Layer 2 of a small transformer language model trained on English Wikipedia (20 layers, counted from 0, width 128).
A neuron's activation on a vector x is SiLU(gate . x) times (in . x), where the dot is the dot product.

Input weights of the MLP neurons that the questions are about. A number n stands for (n - 500) times 0.001.
n7 gate: 503 673 491 611 406 654 451 586 671 542 627 402 356 538 606 561 452 630 402 468 566 394 405 402 527 590 455 614 438 601 435 567 563 458 526 371 678 479 274 548 572 612 652 416 532 452 439 500 586 543 602 565 530 581 138 682 427 608 366 533 526 434 424 481 403 301 477 510 562 552 519 455 449 684 432 616 720 426 435 612 671 420 378 624 436 258 305 460 439 301 422 754 361 628 503 490 700 653 595 638 406 531 535 564 304 486 567 503 554 506 536 647 432 476 567 531 304 347 390 470 604 376 440 540 441 638 520 523
n62 gate: 358 500 508 387 409 534 407 228 540 806 527 456 654 453 310 170 639 721 383 344 599 651 438 849 351 484 635 463 643 522 347 464 661 539 547 318 557 495 654 454 242 299 513 545 684 413 518 317 380 241 479 394 474 317 618 910 558 586 608 531 496 390 236 418 357 455 358 689 487 535 479 430 491 523 496 401 514 849 699 423 308 656 510 708 374 682 404 447 808 537 404 500 855 357 411 595 487 367 229 496 781 459 505 447 399 405 270 621 148 369 413 592 426 463 569 500 518 549 667 678 562 587 441 608 456 333 548 384
n81 gate: 549 700 489 399 415 425 554 548 544 484 556 637 924 488 730 431 247 412 367 395 297 651 551 492 427 735 625 626 401 597 805 439 541 523 458 443 445 582 358 545 598 446 560 604 648 714 557 348 472 596 722 666 603 426 561 258 400 712 452 469 454 539 517 415 548 678 651 405 622 274 729 496 606 592 492 469 702 338 377 542 339 415 504 797 452 663 445 393 561 383 511 492 432 459 298 443 441 488 390 598 376 660 529 405 455 459 662 585 706 526 773 539 438 636 458 668 265 408 551 428 399 437 314 372 314 629 652 647
n87 gate: 746 718 416 650 428 525 550 596 340 688 618 376 419 630 323 531 422 488 372 576 500 426 530 764 531 481 827 524 464 417 423 354 644 568 959 409 181 715 513 639 701 575 418 430 606 451 844 666 631 225 609 801 457 445 509 479 470 749 741 393 348 332 699 833 574 403 457 468 534 510 596 459 669 545 445 470 586 371 508 688 390 589 444 529 280 243 296 626 525 463 463 582 522 496 404 359 582 378 367 384 377 670 333 508 414 540 575 534 258 587 500 513 513 532 639 616 447 452 220 343 227 517 518 545 448 425 611 613
n122 gate: 560 532 718 508 423 474 672 417 426 288 698 319 639 379 270 508 281 507 520 412 516 469 496 500 376 438 492 262 769 250 627 456 778 401 524 578 504 654 466 488 705 451 574 472 408 626 379 386 504 405 375 201 574 538 588 554 645 380 603 333 500 512 606 356 618 416 622 341 628 460 414 628 372 521 753 466 402 488 628 598 696 493 568 414 599 693 546 676 481 583 404 606 527 626 359 532 667 437 537 492 744 715 619 659 594 404 400 676 476 467 592 600 710 77 546 480 516 555 635 315 394 477 532 602 461 520 319 386
n212 gate: 279 975 485 474 592 423 608 177 363 466 652 673 746 429 662 570 625 352 683 240 624 350 381 310 456 670 622 472 313 496 601 456 436 805 523 279 649 549 393 465 500 781 539 617 518 278 412 509 595 198 479 565 555 466 259 508 393 518 678 453 467 496 379 396 353 526 298 447 534 348 553 255 548 518 236 571 616 263 524 529 447 552 495 775 548 479 462 294 612 464 601 487 753 678 323 635 645 616 512 666 527 385 513 500 580 548 325 487 443 643 534 327 588 736 458 283 518 586 500 517 571 260 683 489 649 260 681 448
n218 gate: 573 756 504 661 455 591 426 693 359 521 567 783 244 488 467 475 519 588 589 520 438 571 570 373 322 533 431 352 452 715 598 313 697 549 474 576 260 405 713 655 208 564 442 504 482 599 822 672 471 563 777 563 508 390 419 771 584 470 534 648 670 363 770 277 420 496 279 556 611 572 640 359 662 552 537 451 625 551 387 584 315 450 215 512 373 606 283 671 464 610 476 783 529 484 407 623 665 542 373 632 527 366 452 385 335 295 521 675 441 536 623 512 492 340 484 431 347 277 424 777 175 500 585 515 587 347 545 625
n7 in: 280 322 521 476 377 471 447 466 409 570 507 543 570 454 591 483 424 451 410 513 343 531 705 774 572 658 650 554 623 741 447 641 420 417 449 380 557 293 562 416 376 582 181 548 431 451 573 473 459 411 520 548 520 347 774 420 361 396 593 493 332 470 514 602 592 514 391 546 416 420 559 561 524 457 377 480 539 316 630 565 506 346 629 493 497 578 503 500 631 597 519 317 632 458 353 507 311 275 270 436 509 475 489 516 412 535 490 477 462 629 410 380 513 324 230 616 445 497 755 428 518 593 541 325 588 393 493 616
n62 in: 475 540 585 402 786 416 412 415 568 666 290 189 405 512 344 402 442 312 634 543 629 351 456 346 577 803 504 732 392 630 417 687 689 558 603 481 532 181 820 682 559 384 432 391 526 571 285 572 536 536 203 571 536 480 320 579 496 402 710 405 414 512 349 574 597 557 656 542 389 513 396 576 512 609 383 484 550 553 721 596 587 490 474 477 532 510 457 356 450 344 602 444 408 674 627 423 377 628 347 496 507 260 391 522 533 156 626 480 415 321 307 362 672 492 368 533 386 504 590 693 363 386 573 444 703 598 646 360
n81 in: 617 515 376 438 441 493 488 546 576 511 446 646 886 452 458 485 339 355 334 344 516 515 586 485 473 831 511 571 461 554 668 508 560 592 405 261 530 790 420 606 549 496 640 596 544 673 480 424 473 603 745 665 542 522 554 396 359 733 492 459 400 391 567 544 469 620 739 390 728 365 598 661 582 520 574 530 669 488 465 610 318 480 652 838 338 662 522 345 507 440 675 515 394 439 388 585 406 405 399 511 542 712 599 630 425 376 662 496 646 608 593 556 448 803 452 637 636 290 557 523 427 429 508 477 394 624 623 663
n87 in: 504 546 618 516 459 782 636 354 530 354 342 470 605 172 557 415 534 474 713 537 478 347 504 582 721 530 746 489 460 319 526 690 395 496 344 598 462 559 386 417 680 636 671 496 297 330 433 642 542 500 353 409 674 216 582 466 531 391 631 413 618 617 512 559 580 643 389 373 432 557 474 524 469 696 519 348 460 488 756 291 486 464 504 402 512 509 560 451 419 400 525 561 767 579 359 442 636 748 413 496 483 528 548 486 425 531 407 307 465 674 474 253 756 468 666 410 558 281 615 378 423 425 767 483 364 612 710 634
n122 in: 345 568 620 607 452 436 484 304 687 385 568 452 530 638 466 496 513 522 534 287 488 752 626 504 420 500 644 507 527 378 629 699 876 445 537 471 649 516 428 438 404 580 485 451 492 628 481 436 515 383 435 423 511 548 481 714 474 581 492 444 463 582 571 617 455 454 500 410 548 571 558 599 423 319 408 555 496 519 760 489 815 339 569 601 523 661 378 594 366 627 366 537 710 372 516 458 545 564 597 440 548 248 296 479 512 727 642 771 691 443 437 833 544 683 409 422 680 394 456 345 293 456 534 618 302 454 360 481
n212 in: 443 416 654 621 616 543 518 241 372 250 539 476 500 399 486 638 570 420 365 330 534 549 369 623 578 641 398 432 616 500 455 606 401 622 491 633 649 291 466 262 294 446 535 356 700 482 511 332 622 532 470 577 403 562 447 555 545 554 549 555 473 334 504 561 398 489 367 337 737 500 470 434 225 460 456 564 496 489 585 604 536 566 383 527 500 423 456 611 487 706 667 552 584 497 533 394 334 458 427 303 427 435 395 529 587 275 362 541 366 394 719 349 497 428 517 399 329 265 410 472 506 719 274 330 507 475 469 716
n218 in: 367 415 421 644 642 442 521 398 456 436 414 349 640 566 468 549 383 686 336 575 603 459 168 571 603 408 468 530 534 299 428 373 459 351 489 473 508 713 267 291 643 336 448 431 616 571 308 488 618 386 496 550 536 401 682 337 528 450 561 504 559 532 601 649 423 352 443 555 536 379 465 368 546 534 678 535 672 541 542 590 401 788 758 543 475 244 734 452 621 432 534 444 326 210 355 471 628 362 581 388 641 650 631 552 370 500 401 520 430 312 595 647 221 387 700 625 314 602 591 191 624 512 102 303 556 640 353 536

Each question shows a token from some text and the vector x that enters the MLP there. A number n stands for (n - 500) times 0.012.

" between": 500 553 521 487 532 506 482 455 580 463 515 452 530 519 493 450 565 543 415 507 502 424 475 507 528 451 591 459 501 540 500 498 459 470 528 607 547 517 442 338 522 497 490 525 491 443 413 462 626 570 429 422 512 485 579 522 462 539 482 435 527 517 531 510 494 541 517 474 532 547 469 468 542 534 516 370 489 507 496 484 485 501 526 538 477 514 553 437 557 390 514 539 586 516 496 457 541 558 503 434 573 426 586 513 405 572 524 500 455 441 533 520 498 505 487 614 431 524 525 506 523 537 522 486 398 519 481 530
The neuron with the highest activation: n122

"D": 443 429 580 511 447 452 468 510 504 472 450 545 543 499 447 506 429 531 520 429 440 604 490 457 441 498 467 510 463 554 439 521 500 450 476 500 541 574 529 570 474 513 476 500 507 466 515 477 474 489 442 495 581 480 491 512 567 444 570 499 405 510 505 410 493 524 473 411 407 526 547 458 564 488 589 619 452 505 399 486 491 424 453 431 572 498 496 500 452 546 498 474 323 528 531 556 424 457 492 461 521 499 591 462 423 556 567 577 576 451 460 529 474 464 510 529 516 509 489 521 499 621 433 496 586 436 407 539
The neuron with the highest activation: n87

" fight": 567 502 448 496 443 507 495 531 441 513 511 524 472 582 454 524 553 512 487 565 487 395 542 511 492 469 481 535 497 468 537 492 496 484 575 484 508 498 503 458 500 523 427 520 427 550 443 507 571 540 547 447 507 549 508 495 495 474 404 435 501 470 500 507 478 523 457 563 466 547 425 508 452 569 508 533 418 486 467 606 471 392 565 530 472 528 487 394 438 547 519 547 440 511 591 510 472 561 476 517 480 491 607 502 543 516 503 476 616 482 450 479 604 553 488 368 520 604 437 521 563 471 462 465 512 446 551 467
Which two neurons fire most, strongest first? n218, n87

" a": 480 501 450 431 551 425 488 591 451 509 522 565 532 445 526 443 426 479 547 491 504 510 510 502 478 511 444 489 534 506 468 508 493 535 486 498 615 537 558 464 428 458 511 487 413 516 538 525 407 512 492 401 503 484 576 510 451 488 429 507 473 487 493 505 480 605 454 585 512 563 533 483 532 465 458 574 494 425 481 465 432 566 538 505 480 516 534 592 496 524 461 447 414 509 531 456 487 513 451 575 502 486 512 514 482 443 483 461 503 488 495 525 448 499 480 446 558 558 484 518 491 577 469 505 358 511 446 524
The neuron with the highest activation: n87

"8": 485 514 501 501 506 590 504 552 579 495 526 500 563 485 484 479 478 536 444 548 459 582 529 569 544 508 487 477 487 442 506 541 410 447 522 522 484 488 514 527 513 501 578 475 484 442 499 469 502 582 515 496 537 458 415 464 495 525 492 577 491 532 461 601 513 501 244 585 462 457 499 548 477 487 513 559 524 437 496 385 520 510 500 444 446 423 506 499 460 428 532 452 497 555 493 562 479 486 521 521 443 405 610 536 479 500 482 512 546 518 507 474 507 520 509 486 532 563 585 468 563 471 556 485 486 498 478 443
The neuron with the highest activation: n7

" was": 493 513 485 525 512 590 512 487 476 542 537 481 470 606 448 405 484 488 541 543 469 497 465 479 529 482 394 435 496 581 503 543 542 468 557 473 480 477 478 500 470 458 596 458 422 550 439 549 431 561 495 403 527 493 486 472 538 448 527 458 492 524 545 534 487 619 522 572 539 493 510 540 481 486 505 520 442 583 414 508 453 537 535 490 464 495 556 548 486 552 494 522 444 421 483 627 384 508 507 469 535 504 485 496 605 542 487 474 459 510 466 464 501 507 396 531 457 473 490 590 476 507 474 475 432 496 418 569
Which two neurons fire most, strongest first? n87, n7

" |": 472 389 532 520 486 470 475 516 534 498 490 464 501 480 439 511 514 487 503 514 422 521 488 544 510 495 521 499 512 508 513 491 450 505 483 516 518 506 497 521 471 498 487 498 432 491 482 490 530 462 496 392 515 525 525 490 503 468 462 513 504 513 482 527 506 493 435 538 517 447 485 518 541 526 515 502 511 527 464 492 467 469 519 499 500 609 519 501 487 458 504 511 516 497 531 516 516 538 487 516 517 489 539 565 534 517 508 535 527 534 525 500 522 498 447 498 484 537 495 519 501 546 496 437 506 489 500 528
The most active neuron and its activation: n212, at about 0.068

"piece": 534 504 499 521 444 572 481 418 516 470 474 385 522 565 469 513 368 481 538 405 466 398 515 502 503 501 442 478 524 516 434 540 492 537 492 521 605 503 463 439 510 535 510 589 494 449 555 444 511 515 495 431 518 472 496 442 478 450 491 522 480 512 427 509 442 499 480 600 472 566 430 490 588 541 513 673 439 353 591 508 490 478 516 471 551 527 537 438 523 470 522 452 513 499 464 544 568 478 447 468 494 483 437 515 519 538 525 497 548 477 492 518 568 449 431 397 458 452 500 466 481 520 454 465 515 461 464 532
The three highest activations, in order: n212, n122, n7

" ": 539 502 505 502 519 552 500 532 454 520 515 482 503 498 513 507 460 500 500 515 548 473 521 492 484 509 457 494 498 494 449 473 32 513 490 542 510 501 523 495 501 495 479 528 488 477 510 497 494 467 524 463 492 502 495 497 501 506 510 501 486 504 499 473 501 488 512 516 471 519 484 513 487 524 508 507 458 533 364 495 422 551 483 498 536 499 488 510 491 527 495 492 510 530 503 558 513 476 496 498 480 513 494 509 507 502 515 456 483 504 554 498 494 477 546 517 494 528 532 510 503 524 504 485 503 473 542 512
Which two neurons fire most, strongest first? n122, n62

":": 466 492 506 511 468 583 446 478 482 503 500 501 492 465 590 522 374 506 431 447 465 537 464 436 525 472 423 493 488 510 441 459 459 460 515 510 512 499 321 502 458 459 433 518 432 446 472 580 528 554 584 418 470 476 460 552 512 441 446 468 494 458 445 517 467 395 503 377 534 499 504 524 434 580 571 455 503 533 496 509 570 482 539 514 478 517 518 392 602 584 526 493 487 454 492 534 568 396 466 469 484 545 455 479 546 532 464 498 520 467 581 478 515 499 531 485 523 552 465 458 501 599 587 481 504 412 497 500
The most active neuron and its activation: n7, at about 0.15

" intercept": 505 389 465 543 447 438 459 477 366 533 489 582 494 589 504 507 495 492 474 565 497 456 473 524 548 465 467 487 499 510 511 548 486 544 594 526 632 482 530 421 533 461 439 438 531 418 455 513 552 580 465 434 466 548 500 531 565 360 419 527 526 534 601 492 535 490 537 579 533 539 482 512 527 493 456 520 423 528 424 560 538 481 555 512 510 476 488 467 463 449 469 422 377 544 544 450 502 449 526 545 474 432 623 519 479 521 519 509 467 405 513 514 554 511 543 510 450 602 488 530 565 520 480 468 449 481 517 553
The three highest activations, in order: n87, n81, n122

"mp": 501 416 471 500 468 493 482 543 543 431 446 467 454 483 532 453 549 509 537 486 489 445 459 486 547 502 543 597 424 473 460 508 535 368 497 575 594 521 436 308 489 545 528 566 459 360 486 453 601 625 444 486 491 558 579 455 461 552 394 566 522 468 437 476 541 465 467 524 505 527 577 433 520 489 447 516 523 446 489 511 525 492 463 526 496 500 538 381 481 545 445 459 539 479 507 479 503 538 505 499 495 478 616 556 421 565 555 417 485 445 560 544 444 484 549 622 425 437 545 537 479 443 431 445 461 508 429 545
The three highest activations, in order: n7, n62, n122

" off": 516 417 553 518 493 482 483 392 389 554 507 504 576 511 441 455 522 529 491 533 521 469 467 463 518 508 548 538 459 373 521 489 571 539 577 479 479 390 569 441 503 506 550 475 589 594 444 568 573 563 467 435 528 487 503 494 593 448 404 448 549 531 541 550 509 441 455 439 481 536 472 513 510 504 490 570 434 573 481 564 461 478 530 463 496 504 481 414 451 626 443 465 537 560 561 479 465 545 487 536 486 504 577 488 483 493 530 402 627 400 569 517 481 549 578 523 477 534 488 585 479 496 461 451 504 535 540 525
Which two neurons fire most, strongest first? n7, n81